Layer 2 of a small transformer language model trained on English Wikipedia (8 layers, counted from 0, width 64).
In attention head 0, each number of a token's query or key is one row of weights dot the token's vector x plus its bias. A token spreads its attention over itself and the tokens before it by the softmax of 0.177 times query dot key.
The model reads these tokens: " " "cy" "clo" "ne" "," " also" " called" " a" " " "h" "ur" "ric" "ane" "," " " "ty" "ph" "o" "on" "," " or" " just" " \"" "cy" "clo" "ne" "\"" "\n" " " " " "-" " Sub"

Query weights of the head. A number n stands for (n - 500) times 0.0019.
q0 (bias -0.044): 528 597 463 472 428 476 517 397 290 531 423 496 394 581 527 573 624 368 397 469 369 550 673 473 513 502 480 475 540 575 546 350 530 489 569 659 368 392 662 612 646 402 623 365 649 659 431 523 721 531 531 631 465 489 474 625 533 511 519 591 503 470 378 421
q1 (bias 0.005): 503 297 761 571 701 541 414 440 264 532 568 326 670 432 565 264 342 494 537 568 654 639 431 551 654 276 626 644 239 444 606 672 442 548 314 368 557 644 598 516 549 426 422 543 351 505 509 495 431 392 602 532 618 338 464 516 538 426 374 558 296 479 627 482
q2 (bias -0.033): 426 705 384 453 479 516 414 495 568 600 391 497 462 298 491 539 629 346 182 592 605 338 513 687 396 390 432 369 463 443 571 385 515 517 628 415 308 140 761 433 553 645 702 437 678 537 301 396 750 596 468 467 565 606 439 586 508 560 717 464 641 488 310 450
q3 (bias 0.047): 498 231 580 525 486 457 616 479 416 518 669 405 530 588 570 654 399 462 561 509 526 568 206 564 404 599 528 558 562 404 620 546 599 411 482 468 531 398 529 373 432 573 453 581 435 393 653 465 446 444 424 497 527 404 367 524 460 246 399 520 442 620 523 610
q4 (bias 0.032): 344 458 602 526 663 602 390 578 534 413 611 595 560 448 590 438 450 539 442 358 583 519 352 431 534 342 458 480 579 431 451 576 468 466 503 449 540 582 501 373 404 595 523 570 423 644 610 582 400 546 597 394 449 513 552 508 465 383 581 565 543 405 605 647
q5 (bias 0.017): 489 304 574 514 512 512 576 639 645 392 492 656 565 479 575 460 422 536 732 374 447 439 525 331 601 627 595 417 587 545 589 667 472 514 516 438 540 734 452 496 460 407 389 519 460 509 509 406 306 584 511 402 503 560 697 506 539 434 527 318 528 440 610 450
q6 (bias -0.023): 471 499 690 478 605 392 445 384 210 573 500 415 582 391 431 287 459 597 540 653 524 569 511 607 732 363 673 522 227 373 560 720 396 564 425 411 612 547 533 582 665 451 661 570 351 399 565 510 433 336 625 584 653 407 379 518 360 482 270 586 336 520 521 513
q7 (bias -0.054): 530 483 408 528 388 400 518 442 569 608 405 319 591 591 491 375 620 473 545 416 437 391 567 514 567 581 527 505 590 581 430 484 558 544 545 681 321 404 441 464 594 336 460 466 532 415 483 351 713 493 439 688 528 585 446 494 431 639 486 502 615 494 531 523
q8 (bias 0.001): 553 611 605 500 507 347 369 467 471 454 556 485 500 672 466 510 527 441 417 417 463 626 541 515 444 657 445 476 535 532 370 318 438 571 435 408 417 517 667 383 463 581 582 445 632 620 448 504 514 506 432 486 453 533 539 565 554 381 496 619 441 406 400 556
q9 (bias 0.004): 519 612 768 599 569 661 481 515 183 507 491 772 504 503 447 197 496 506 574 412 478 616 358 542 529 362 470 687 387 465 734 673 432 499 522 544 569 520 395 509 433 449 485 609 398 544 716 560 369 347 493 438 570 399 588 329 456 434 384 497 552 654 694 497
q10 (bias 0.019): 438 254 850 442 674 398 595 304 491 585 639 573 585 631 369 253 444 589 729 448 321 451 278 405 730 569 796 658 393 591 489 775 461 395 297 509 570 842 327 316 455 538 438 594 321 348 715 451 263 113 710 396 598 370 394 508 540 193 227 587 390 516 878 761
q11 (bias 0.044): 309 425 471 432 487 508 587 499 600 542 537 557 485 495 362 718 530 621 578 391 401 567 239 361 410 369 554 473 698 600 522 479 619 327 431 503 583 713 350 492 557 520 443 635 461 514 728 486 508 549 543 455 563 391 553 634 447 346 382 605 607 667 418 465
q12 (bias -0.012): 547 645 273 534 481 534 511 369 534 470 461 445 283 364 731 755 513 262 398 504 551 409 630 533 376 484 481 515 681 375 289 512 470 543 525 599 399 313 626 533 542 609 674 407 622 555 429 576 572 758 617 490 381 517 444 574 511 664 528 554 498 510 420 460
q13 (bias 0.019): 378 505 662 492 504 577 539 572 499 546 559 490 799 433 415 355 565 539 570 464 530 445 263 466 472 567 529 490 457 512 715 648 460 486 375 347 635 634 520 340 301 579 432 552 494 442 587 493 412 385 396 445 505 571 494 394 581 439 467 254 533 561 742 597
q14 (bias 0.024): 514 404 554 553 482 598 489 547 385 514 549 409 355 349 627 639 421 536 555 398 303 619 482 427 576 217 681 612 589 361 543 492 454 463 579 543 560 387 659 769 457 632 440 603 262 488 643 439 600 496 541 529 378 304 480 520 325 463 455 508 499 497 417 458
q15 (bias -0.040): 421 658 358 390 317 285 586 441 521 629 372 453 513 623 409 566 654 415 453 464 398 413 575 570 418 638 437 484 550 574 455 296 545 460 580 640 332 359 438 541 554 449 517 434 630 491 546 400 753 462 283 592 575 608 435 512 422 476 546 625 652 555 553 540
q16 (bias 0.009): 498 120 733 642 533 537 434 402 441 627 541 478 560 521 477 415 385 640 564 333 221 576 435 434 790 448 574 565 526 622 492 642 536 488 477 615 521 745 400 542 403 456 341 590 192 500 550 473 553 329 562 527 472 312 567 582 555 443 370 446 404 291 681 512
q17 (bias 0.003): 584 472 194 512 529 557 543 538 686 398 501 324 465 313 644 642 563 473 476 611 722 445 645 604 495 394 290 406 581 501 483 384 505 504 596 474 513 496 616 375 568 457 424 343 554 408 337 773 588 659 423 555 425 557 465 637 516 621 693 428 659 381 358 400
q18 (bias -0.004): 491 613 345 603 394 412 330 760 732 466 502 450 360 498 498 650 529 387 195 422 656 444 611 659 294 708 31 440 577 512 411 75 598 553 645 580 311 174 569 502 195 593 607 408 671 664 369 677 712 638 267 593 380 782 548 478 566 624 940 378 667 478 459 505
q19 (bias -0.021): 612 636 434 588 312 428 449 458 556 571 503 422 383 616 558 556 432 511 346 462 472 426 575 599 357 543 378 534 418 551 471 325 468 634 487 590 480 277 515 427 315 620 693 493 753 442 410 447 515 472 440 463 580 621 366 359 503 497 623 572 514 557 543 719
q20 (bias 0.002): 462 430 497 531 545 456 394 417 427 494 561 406 720 450 370 418 486 590 573 718 577 556 549 547 599 411 546 582 384 540 447 615 588 546 338 518 444 528 442 553 616 338 427 606 380 672 471 489 327 510 487 489 603 456 457 539 561 657 468 512 246 419 662 416
q21 (bias -0.012): 452 552 571 529 368 417 524 349 508 589 492 755 606 552 342 396 458 482 431 671 488 258 401 582 492 736 425 403 599 445 615 614 678 554 526 413 603 452 502 434 443 568 435 460 459 552 482 403 513 214 547 378 429 587 550 470 593 559 387 484 336 454 610 642
q22 (bias -0.044): 538 642 362 363 554 539 528 642 358 442 287 573 637 464 596 299 577 353 397 534 695 311 600 546 416 599 281 568 380 412 756 597 425 507 556 460 395 380 553 558 484 323 572 511 637 627 239 587 649 597 463 575 540 694 687 445 673 501 660 362 588 472 402 458
q23 (bias 0.038): 352 446 496 494 488 399 497 540 614 510 540 476 642 411 536 664 469 618 684 691 678 435 291 420 558 496 599 527 555 486 562 655 594 465 341 517 589 519 310 454 375 561 425 569 428 412 563 566 413 720 557 439 506 475 589 551 529 512 544 413 452 493 391 449
q24 (bias 0.053): 432 499 377 335 494 646 572 599 648 456 569 609 386 417 421 677 488 462 428 487 480 567 409 465 316 440 505 396 679 496 557 512 642 349 619 430 657 611 416 351 469 630 454 595 512 370 598 510 385 569 485 365 571 423 626 542 343 430 535 459 552 625 305 436
q25 (bias 0.021): 412 609 430 468 546 492 454 464 276 470 510 580 645 374 626 671 517 448 630 708 700 678 404 513 505 453 509 580 483 326 604 524 550 458 447 506 406 406 403 511 683 506 491 554 486 573 697 546 456 654 487 478 530 412 283 502 381 453 414 732 292 535 383 526
q26 (bias -0.051): 499 498 672 562 546 385 348 404 360 558 461 533 558 565 578 240 496 419 447 531 423 449 624 531 583 586 502 489 364 447 470 615 403 614 555 598 364 461 541 553 580 430 548 433 465 636 410 383 623 362 524 581 437 632 566 445 619 523 421 505 458 286 645 551
q27 (bias -0.030): 517 380 538 381 516 492 541 505 455 514 441 468 446 528 520 522 599 488 343 540 526 352 654 459 551 349 458 556 329 495 505 575 522 505 458 520 490 300 499 513 494 441 533 468 664 427 405 503 619 494 650 514 602 552 623 550 694 535 503 626 455 483 462 501
q28 (bias 0.060): 569 622 643 358 720 620 529 461 492 431 725 531 313 340 253 417 617 486 333 588 447 638 318 598 569 407 452 637 251 421 393 623 504 412 482 388 594 411 533 401 358 602 552 608 412 461 633 559 421 404 643 457 548 262 372 566 476 305 484 507 484 575 436 436
q29 (bias -0.016): 631 666 222 583 533 517 373 486 553 344 509 428 497 523 423 216 498 380 324 452 713 636 761 513 394 548 371 482 600 309 464 338 456 528 680 554 466 502 525 455 544 577 487 541 548 528 446 641 483 542 487 427 485 600 526 369 302 673 544 620 541 526 544 463
q30 (bias -0.002): 619 544 517 530 516 522 528 432 408 550 543 534 552 477 570 496 256 528 555 435 448 463 472 537 546 608 570 468 482 338 480 516 433 541 370 544 425 752 445 656 506 574 395 641 331 428 457 400 511 388 403 464 452 405 458 403 407 556 490 545 487 461 710 522
q31 (bias 0.068): 506 403 565 490 553 667 707 494 635 377 724 494 389 496 423 625 435 483 593 580 344 578 294 362 539 410 668 628 498 463 364 571 472 359 401 431 732 684 540 475 282 638 378 539 349 323 602 491 363 519 559 405 462 287 480 559 404 418 451 490 585 582 494 425

Key weights of the head. A number n stands for (n - 500) times 0.0021.
k0 (bias -0.115): 531 463 526 372 439 302 404 767 528 466 517 483 564 683 516 495 478 544 459 364 611 520 488 490 425 566 301 684 470 548 477 416 539 503 466 454 492 451 502 435 510 268 401 527 531 557 462 581 438 598 348 617 579 665 526 376 462 487 628 497 442 514 421 584
k1 (bias 0.074): 535 566 541 489 574 641 575 185 429 588 434 545 496 356 563 390 585 467 491 543 463 363 476 440 480 480 627 372 552 414 568 674 527 418 545 483 618 467 481 627 397 820 628 554 463 422 582 428 471 459 575 206 503 415 503 570 509 507 418 466 521 606 521 586
k2 (bias -0.078): 516 524 522 481 471 361 476 823 590 486 394 549 437 663 507 595 599 571 449 342 536 500 462 570 343 619 249 686 521 540 451 402 556 524 418 517 415 425 455 457 481 318 566 367 532 608 587 716 515 509 344 722 533 651 450 421 472 430 651 444 430 540 500 551
k3 (bias 0.099): 379 579 469 605 555 569 601 90 523 571 523 518 539 323 506 479 483 461 519 581 399 473 514 555 502 476 688 380 534 522 555 511 440 414 607 488 560 474 396 556 527 716 563 539 443 410 502 392 518 480 591 316 508 332 510 577 446 584 424 526 632 528 597 367
k4 (bias 0.104): 478 527 456 643 570 623 451 276 443 582 385 567 557 356 544 407 458 533 600 553 367 523 487 447 507 504 633 434 631 501 521 547 461 469 489 569 467 580 540 570 505 621 557 525 314 448 568 471 592 527 527 320 408 389 575 564 500 548 347 449 475 580 518 437
k5 (bias 0.068): 423 474 440 580 537 534 553 361 438 480 496 398 518 361 456 455 411 487 602 525 417 437 504 472 756 455 754 331 564 625 480 536 395 468 395 533 433 686 702 380 499 707 550 581 503 511 493 399 504 450 583 442 491 464 467 519 601 529 373 460 445 437 563 564
k6 (bias 0.014): 668 594 485 529 563 654 492 179 482 528 370 562 435 314 600 345 614 249 426 531 536 402 500 521 453 505 519 414 569 390 471 713 525 568 493 492 615 339 359 451 444 688 710 474 597 537 590 485 420 455 623 258 551 498 450 522 522 562 479 430 507 562 478 537
k7 (bias -0.124): 549 491 567 401 414 336 463 726 602 436 623 519 547 697 466 601 521 533 492 438 590 516 533 478 444 549 261 562 437 572 563 375 467 574 430 468 494 590 464 456 507 344 353 392 626 579 476 521 413 498 466 634 576 567 517 458 483 416 656 483 436 424 514 584
k8 (bias -0.053): 499 305 390 471 465 426 475 543 448 505 463 430 444 511 569 519 398 622 581 487 515 539 449 448 566 622 422 590 547 566 575 551 611 499 510 542 510 373 435 491 529 279 432 492 436 416 694 589 484 548 487 555 549 512 518 492 383 484 458 538 548 523 529 532
k9 (bias 0.059): 525 617 447 525 609 711 424 256 480 529 481 528 488 334 451 356 453 460 475 639 458 600 549 456 500 306 744 279 655 521 441 556 563 534 520 479 597 492 572 465 554 691 516 443 482 368 494 370 485 419 553 266 547 596 412 574 529 538 379 410 421 549 416 482
k10 (bias 0.083): 443 537 461 673 500 684 527 33 485 564 429 534 624 343 448 417 486 403 553 640 367 461 465 461 551 525 769 341 553 466 575 628 536 570 493 509 551 564 491 467 529 808 588 575 411 444 415 407 416 414 677 191 413 379 495 553 554 556 391 489 582 469 576 552
k11 (bias 0.134): 471 584 453 637 518 573 497 228 505 520 486 493 597 275 482 497 403 407 497 577 459 552 546 527 442 485 747 311 439 399 548 597 448 436 579 500 590 643 598 542 552 789 537 494 492 489 438 510 567 518 515 329 533 362 513 584 502 614 378 431 586 526 578 373
k12 (bias -0.052): 557 464 509 493 538 456 370 846 537 557 308 566 483 701 471 529 521 572 383 315 527 501 470 511 468 419 306 721 474 486 440 436 522 557 438 534 393 372 420 519 556 273 499 515 465 639 456 645 571 636 381 659 518 608 477 451 475 494 603 551 449 484 474 436
k13 (bias 0.053): 391 544 455 638 471 586 533 216 586 590 494 544 474 380 488 477 504 474 557 631 348 558 478 549 482 624 663 247 471 511 497 503 469 522 517 510 578 582 455 491 501 780 614 525 390 395 511 372 519 453 545 346 348 531 439 597 479 490 500 439 539 487 514 702
k14 (bias 0.113): 469 524 533 467 665 654 450 323 475 562 349 572 557 293 668 416 413 459 523 525 483 440 441 583 444 330 536 584 430 429 430 621 424 445 582 512 549 465 563 553 552 512 660 448 361 447 401 408 573 529 577 354 538 381 628 592 533 659 422 499 497 567 541 344
k15 (bias -0.088): 528 521 490 400 394 309 442 685 585 378 641 455 530 666 437 619 521 511 493 439 577 597 570 622 413 558 255 568 441 529 532 333 529 560 519 426 441 500 486 430 543 354 386 410 641 520 573 601 448 515 403 637 612 567 517 408 502 447 601 456 393 420 534 538
k16 (bias 0.029): 438 505 503 537 563 517 478 288 446 578 454 614 777 430 688 380 432 487 702 556 530 354 385 476 522 542 681 441 483 426 583 599 485 513 511 548 673 636 560 530 461 779 552 481 395 402 357 328 425 419 689 289 514 440 597 559 501 584 366 552 430 464 613 514
k17 (bias -0.014): 428 534 671 502 439 427 688 895 413 457 584 414 415 555 558 679 503 575 453 382 539 435 440 475 541 546 202 630 422 510 497 384 457 442 325 480 446 366 483 602 442 316 466 496 472 563 523 543 527 654 361 640 458 573 470 499 500 523 556 519 553 499 422 382
k18 (bias -0.064): 462 440 508 393 423 252 478 830 486 383 668 484 562 739 511 597 539 645 479 473 539 604 473 575 434 602 180 698 453 602 493 272 566 436 533 611 443 467 544 546 517 188 355 394 466 485 677 470 544 467 337 799 510 533 496 499 403 337 554 518 507 426 411 373
k19 (bias -0.108): 504 384 493 451 462 297 401 698 531 507 562 522 430 704 391 544 624 554 462 463 557 601 510 610 410 475 422 717 459 547 424 341 651 623 536 568 451 401 370 493 553 207 398 430 594 489 638 559 491 415 506 607 461 523 469 412 477 432 653 477 511 454 492 463
k20 (bias 0.057): 520 499 485 466 572 658 622 206 506 499 467 472 500 444 556 418 501 368 600 531 490 390 538 487 520 539 592 320 599 403 611 700 472 430 470 484 570 568 492 672 370 755 477 606 613 464 481 491 429 566 546 312 413 466 455 509 561 459 422 536 475 474 488 488
k21 (bias -0.077): 511 548 398 584 439 511 477 627 520 504 368 508 518 596 614 516 508 537 467 369 524 486 475 609 500 593 568 472 623 520 447 492 547 695 521 563 444 432 366 374 573 480 665 453 465 519 255 617 468 493 556 620 472 568 532 393 463 339 590 522 424 329 496 622
k22 (bias -0.112): 536 523 538 438 412 405 507 842 517 480 594 408 440 703 484 556 514 554 456 401 565 540 518 441 487 559 205 532 550 635 396 322 544 512 476 494 386 431 579 453 427 362 409 459 618 585 610 583 481 555 339 680 574 685 481 343 468 423 602 434 338 511 430 619
k23 (bias 0.114): 529 559 387 657 565 699 620 298 452 497 495 475 491 300 541 516 431 398 470 492 450 516 537 501 483 494 585 279 453 452 498 532 426 417 541 476 538 513 507 599 499 689 626 509 451 520 466 423 537 452 577 385 407 395 513 547 507 531 436 403 530 480 643 401
k24 (bias 0.124): 470 552 523 627 545 592 560 260 521 491 465 515 474 215 477 530 428 490 518 544 423 522 541 522 486 391 750 354 469 479 528 590 435 460 506 497 528 573 525 539 554 692 652 491 426 524 459 517 622 470 524 411 444 329 430 570 502 609 329 553 611 568 532 335
k25 (bias 0.107): 567 714 363 517 551 700 629 272 528 515 469 490 411 373 501 486 416 433 375 543 486 530 641 509 456 398 555 478 553 406 602 535 444 424 518 466 513 373 536 503 414 685 540 633 544 470 583 489 513 561 456 276 483 428 591 529 450 578 431 472 519 584 509 337
k26 (bias -0.123): 555 445 467 408 458 375 377 756 469 505 478 524 550 728 495 474 523 573 543 359 605 399 479 496 532 587 310 595 612 588 478 410 535 596 509 514 435 494 442 431 504 296 471 476 546 517 466 601 387 525 487 564 567 670 564 410 426 445 625 502 347 496 458 687
k27 (bias -0.104): 586 405 681 479 476 410 475 677 479 444 546 476 482 633 424 481 616 530 371 527 534 496 442 417 409 569 396 664 480 514 507 378 528 514 535 517 410 542 491 603 376 427 524 493 519 560 497 634 452 569 447 565 535 617 438 425 517 392 636 438 569 517 479 496
k28 (bias 0.113): 514 505 517 586 532 740 574 164 406 522 391 561 533 257 569 492 538 382 542 556 378 487 429 513 486 479 672 396 596 441 471 570 562 386 592 524 539 525 500 633 497 656 592 480 386 418 508 422 539 460 587 363 441 354 424 631 477 631 363 589 551 567 482 380
k29 (bias -0.039): 530 494 537 398 558 486 440 726 486 468 430 414 339 554 375 562 411 618 537 456 581 547 546 388 597 444 404 602 668 495 515 457 676 469 368 424 309 487 488 479 450 287 585 489 560 632 572 537 616 754 462 592 449 396 444 550 470 456 490 590 379 418 307 466
k30 (bias 0.031): 439 558 367 451 508 625 463 477 526 626 374 546 568 383 455 509 528 573 506 542 486 387 480 615 481 348 567 443 505 388 495 583 548 558 542 421 496 404 460 468 470 537 590 514 506 586 421 481 529 461 644 380 468 530 588 549 565 487 429 611 379 405 520 593
k31 (bias 0.117): 450 533 504 599 543 668 536 188 428 605 432 541 528 246 488 509 447 408 581 612 361 450 472 542 573 420 681 394 513 451 491 664 465 445 561 470 559 531 510 656 586 690 628 554 373 460 408 423 559 481 611 373 411 330 549 669 546 591 344 492 603 509 580 394

The vector x that enters this layer's attention at each token. A number n stands for (n - 500) times 0.01.
0 " ": 451 393 463 399 448 315 478 810 445 436 838 545 515 560 481 553 499 601 423 441 573 488 456 499 476 571 385 570 458 598 404 429 587 474 431 554 394 518 471 580 563 278 443 502 459 567 555 602 623 539 320 697 683 497 438 445 397 461 594 500 447 498 439 459
1 "cy": 512 410 437 442 442 278 474 808 545 461 882 572 435 581 520 555 506 586 429 384 576 493 429 535 548 482 350 664 461 502 434 448 602 456 444 506 405 485 408 496 432 288 437 547 498 516 594 662 528 470 404 661 617 490 428 448 439 492 629 511 454 494 457 525
2 "clo": 584 465 391 406 406 300 517 787 545 441 845 545 388 553 525 560 485 604 460 430 516 458 437 572 532 575 269 665 475 584 374 476 542 470 455 440 447 474 471 524 517 263 437 562 467 483 525 585 496 577 391 628 674 533 429 439 495 403 561 533 417 586 478 535
3 "ne": 568 477 461 458 504 319 496 758 584 404 888 555 461 576 480 597 462 629 431 437 565 522 376 543 474 503 325 711 497 490 398 411 579 473 397 486 423 441 451 512 513 275 402 560 482 471 496 641 510 489 428 631 638 586 433 399 476 498 568 476 492 522 415 488
4 ",": 407 472 452 427 562 358 469 853 510 363 892 600 467 587 527 568 460 554 405 397 556 536 402 541 469 575 363 615 540 476 468 443 540 389 468 491 456 476 458 524 466 263 401 469 432 522 533 620 558 515 390 642 613 542 495 492 406 490 617 487 476 497 464 520
5 " also": 474 442 459 475 479 352 507 854 586 474 931 540 421 555 488 557 524 618 488 432 513 482 368 516 437 530 329 697 540 525 463 392 493 405 523 511 464 467 527 513 465 269 472 483 443 499 545 561 528 549 400 617 595 506 456 435 382 443 592 476 440 518 485 511
6 " called": 443 385 599 460 447 275 490 905 599 419 911 544 473 558 560 570 467 560 482 449 542 531 412 510 422 526 394 594 467 502 437 422 518 466 483 423 465 503 454 472 427 321 482 449 445 533 605 554 577 541 399 668 572 502 420 462 422 524 505 498 436 540 486 524
7 " a": 476 402 443 481 403 328 504 832 495 477 909 524 530 576 507 520 531 571 432 463 547 513 264 534 433 529 382 624 521 558 458 407 552 414 464 480 410 500 537 514 491 297 436 563 404 464 528 588 525 529 388 679 661 555 482 452 415 469 531 488 504 511 507 496
8 " ": 477 403 492 483 439 316 530 801 503 388 796 535 504 591 517 540 440 560 399 396 553 522 361 547 486 562 348 644 546 577 459 448 531 420 432 455 449 562 491 492 492 286 406 488 496 506 570 583 503 511 416 629 847 546 474 499 369 421 532 502 480 494 465 502
9 "h": 524 449 455 430 504 329 534 828 455 423 918 515 524 689 466 589 500 583 406 445 532 464 426 472 502 599 359 667 487 520 369 457 518 439 444 482 482 501 437 476 493 302 416 519 487 438 529 606 423 515 516 682 593 491 507 482 346 459 572 475 462 491 509 514
10 "ur": 549 453 505 417 457 347 587 839 574 454 933 491 492 644 539 601 465 545 431 435 568 511 434 558 472 497 392 605 453 502 400 474 580 473 406 467 508 481 387 495 473 265 372 485 515 439 550 590 495 394 476 661 582 519 452 458 465 428 551 547 417 461 454 534
11 "ric": 538 468 529 416 437 344 492 808 603 457 947 525 425 560 524 586 458 582 450 454 583 462 399 562 487 524 381 662 422 523 477 445 611 409 408 461 480 454 444 503 468 219 412 517 507 449 558 573 508 436 430 629 564 503 450 488 522 451 578 493 447 496 489 518
12 "ane": 589 381 514 499 440 325 559 825 603 402 935 492 441 620 482 590 469 503 435 476 514 523 410 502 444 496 406 667 449 488 432 453 533 441 382 432 521 482 427 467 474 275 423 469 535 526 556 602 498 483 421 654 610 546 417 437 474 513 527 498 498 541 477 514
13 ",": 402 457 476 436 554 379 475 831 515 364 934 588 485 599 528 556 451 554 434 421 530 547 406 526 467 587 359 620 545 491 478 436 520 358 473 488 476 502 465 508 467 271 360 461 435 496 528 589 539 499 400 633 613 538 524 512 424 483 588 464 496 479 486 519
14 " ": 484 419 494 476 441 324 527 787 508 380 819 531 501 584 522 543 443 541 402 404 545 521 363 542 481 561 340 630 542 571 462 435 523 405 443 453 454 552 504 491 489 299 402 482 511 512 570 583 507 516 421 623 858 550 485 498 377 420 531 501 482 490 463 494
15 "ty": 510 391 475 473 435 293 489 838 566 417 962 508 464 608 460 530 551 558 451 435 548 495 408 516 552 482 342 651 473 497 439 432 587 472 459 478 441 480 456 483 438 322 406 475 517 439 581 602 484 497 497 612 638 503 477 439 414 492 535 542 509 503 477 498
16 "ph": 585 434 462 435 468 357 528 803 521 403 918 516 491 619 425 546 529 508 442 500 528 425 374 453 539 621 308 669 477 492 448 434 617 410 441 470 483 521 514 511 515 271 411 450 490 424 515 598 460 525 480 637 652 532 464 453 406 444 571 503 466 522 481 521
17 "o": 558 464 419 453 471 302 503 769 559 442 957 506 481 645 469 576 523 538 448 452 528 513 380 520 478 528 354 678 472 503 388 413 552 384 440 468 439 494 521 486 498 272 429 507 465 487 527 614 454 432 446 610 644 532 496 506 471 483 595 481 516 499 504 471
18 "on": 541 463 531 423 546 349 575 791 543 407 969 496 430 622 470 585 471 588 440 420 554 494 400 515 464 534 340 639 484 528 380 424 597 404 454 511 442 474 497 485 516 265 410 468 499 454 513 568 461 430 487 573 607 558 490 476 461 475 558 526 484 521 441 483
19 ",": 409 468 482 433 551 386 474 813 516 355 950 579 483 595 530 559 453 543 434 425 525 549 413 528 468 583 356 611 544 489 483 425 517 349 485 485 477 492 473 506 462 282 355 458 446 494 528 587 536 500 401 626 624 545 528 514 431 480 588 465 499 476 487 512
20 " or": 439 450 478 422 536 341 465 804 533 457 966 553 478 579 509 519 489 573 442 451 544 552 351 572 526 541 379 548 471 532 446 403 598 413 500 459 366 458 501 495 464 310 398 449 454 486 574 580 539 499 405 615 670 524 522 511 481 412 578 496 498 465 458 476
21 " just": 493 459 500 498 431 294 511 809 546 441 986 505 483 604 512 501 502 599 480 480 485 469 396 533 481 556 363 632 519 526 459 438 494 468 492 476 475 454 519 453 443 349 407 470 438 451 563 537 554 642 402 616 620 513 482 457 390 363 534 531 470 514 492 452
22 " \"": 460 454 506 404 354 320 522 757 566 406 891 532 493 572 466 564 506 591 524 473 527 503 382 555 522 557 256 618 504 532 452 392 489 361 498 427 430 520 474 539 423 371 467 512 391 504 550 524 511 532 390 660 713 546 480 548 394 476 544 595 512 479 493 514
23 "cy": 518 421 482 457 434 286 483 743 560 432 971 546 454 597 511 544 509 561 441 412 534 506 433 549 556 477 367 662 456 495 465 423 566 405 472 471 438 487 417 464 395 333 399 520 521 467 627 627 467 425 447 624 647 503 466 486 466 480 600 511 493 501 485 498
24 "clo": 586 469 427 411 392 313 546 721 556 412 919 530 414 581 504 542 485 594 490 469 479 482 452 567 531 587 277 659 457 581 398 455 509 413 468 413 480 484 483 508 519 304 389 545 476 445 547 546 446 548 420 611 677 530 456 473 538 369 518 521 441 602 519 519
25 "ne": 545 472 508 464 488 334 524 693 575 381 967 523 494 603 447 577 466 624 469 469 528 547 405 543 482 513 341 710 477 494 425 392 550 418 420 471 446 459 466 492 501 311 356 535 492 427 512 595 464 449 456 616 658 578 454 433 512 470 546 463 523 532 441 476
26 "\"": 449 437 520 457 464 352 543 794 586 366 959 534 464 565 456 560 494 516 457 452 477 535 460 420 503 585 323 630 504 550 404 398 512 359 489 453 404 526 493 511 519 367 481 466 421 429 532 521 520 553 432 649 661 525 478 457 401 491 614 537 506 494 508 519
27 "\n": 469 433 475 387 420 335 580 771 581 362 882 508 463 570 508 584 500 573 437 466 510 512 464 510 441 557 384 601 592 552 454 431 602 310 455 487 446 495 432 526 501 308 381 483 428 423 564 497 573 517 425 591 743 535 539 556 409 491 544 520 532 507 420 476
28 " ": 481 411 506 464 448 329 542 738 483 368 854 510 507 570 524 533 435 537 415 420 532 531 383 542 504 546 370 631 534 571 481 434 514 378 452 454 465 559 504 509 493 314 387 475 499 499 585 564 499 503 434 615 879 528 485 512 384 420 519 509 488 495 476 470
29 " ": 481 412 507 463 446 329 544 737 482 368 855 506 508 572 521 531 435 537 415 422 533 533 386 541 503 544 371 630 531 571 483 433 513 377 454 456 467 556 505 509 492 316 387 475 500 496 585 561 500 503 434 616 881 527 485 513 387 419 521 509 486 496 477 471
30 "-": 444 460 532 368 434 314 541 777 496 375 903 533 544 572 494 539 467 561 403 487 555 532 389 551 499 528 376 630 478 540 471 435 523 324 388 380 481 518 473 532 454 338 397 478 471 505 559 519 558 519 434 626 745 525 486 518 474 529 549 497 532 488 536 449
31 " Sub": 576 510 486 429 420 372 583 797 454 434 909 432 530 569 477 498 567 546 424 545 487 573 404 483 428 509 381 556 537 588 351 434 519 432 424 431 552 540 464 533 468 330 352 429 427 520 580 506 510 515 463 696 752 531 485 522 443 459 470 474 440 498 434 523

Token 16 "ph".
To which token does it give the most attention? 13 ","

Token 10 "ur".
Which two tokens does it look at most, in order? 7 " a", 6 " called"

Token 8 " ".
Which two tokens does it look at most, in order? 7 " a", 6 " called"

Token 19 ",".
Which token does it look at most, and with what share of its attention? 19 ",", with about 30%

Token 31 " Sub".
To which token does it give the most attention? 30 "-"

Token 5 " also".
Which token does it look at most, and with what share of its attention? 0 " ", with about 60%

Token 29 " ".
To which token does it give the most attention? 27 "\n"

Token 30 "-".
Which token does it look at most, and with what share of its attention? 27 "\n", with about 40%

Token 28 " ".
Which token does it look at most, and with what share of its attention? 27 "\n", with about 70%

Token 27 "\n".
To which token does it give the most attention? 26 "\""

Token 6 " called".
To which token does it give the most attention? 6 " called"

Token 20 " or".
Which token does it look at most, and with what share of its attention? 19 ",", with about 30%

Token 13 ",".
Which two tokens does it look at most, in order? 13 ",", 7 " a"

Token 21 " just".
To which token does it give the most attention? 21 " just"

Token 9 "h".
Which token does it look at most, and with what share of its attention? 7 " a", with about 50%

Token 22 " \"".
Which token does it look at most, and with what share of its attention? 22 " \"", with about 40%

Token 17 "o".
Which token does it look at most, and with what share of its attention? 13 ",", with about 20%

Token 4 ",".
Which token does it look at most, and with what share of its attention? 0 " ", with about 80%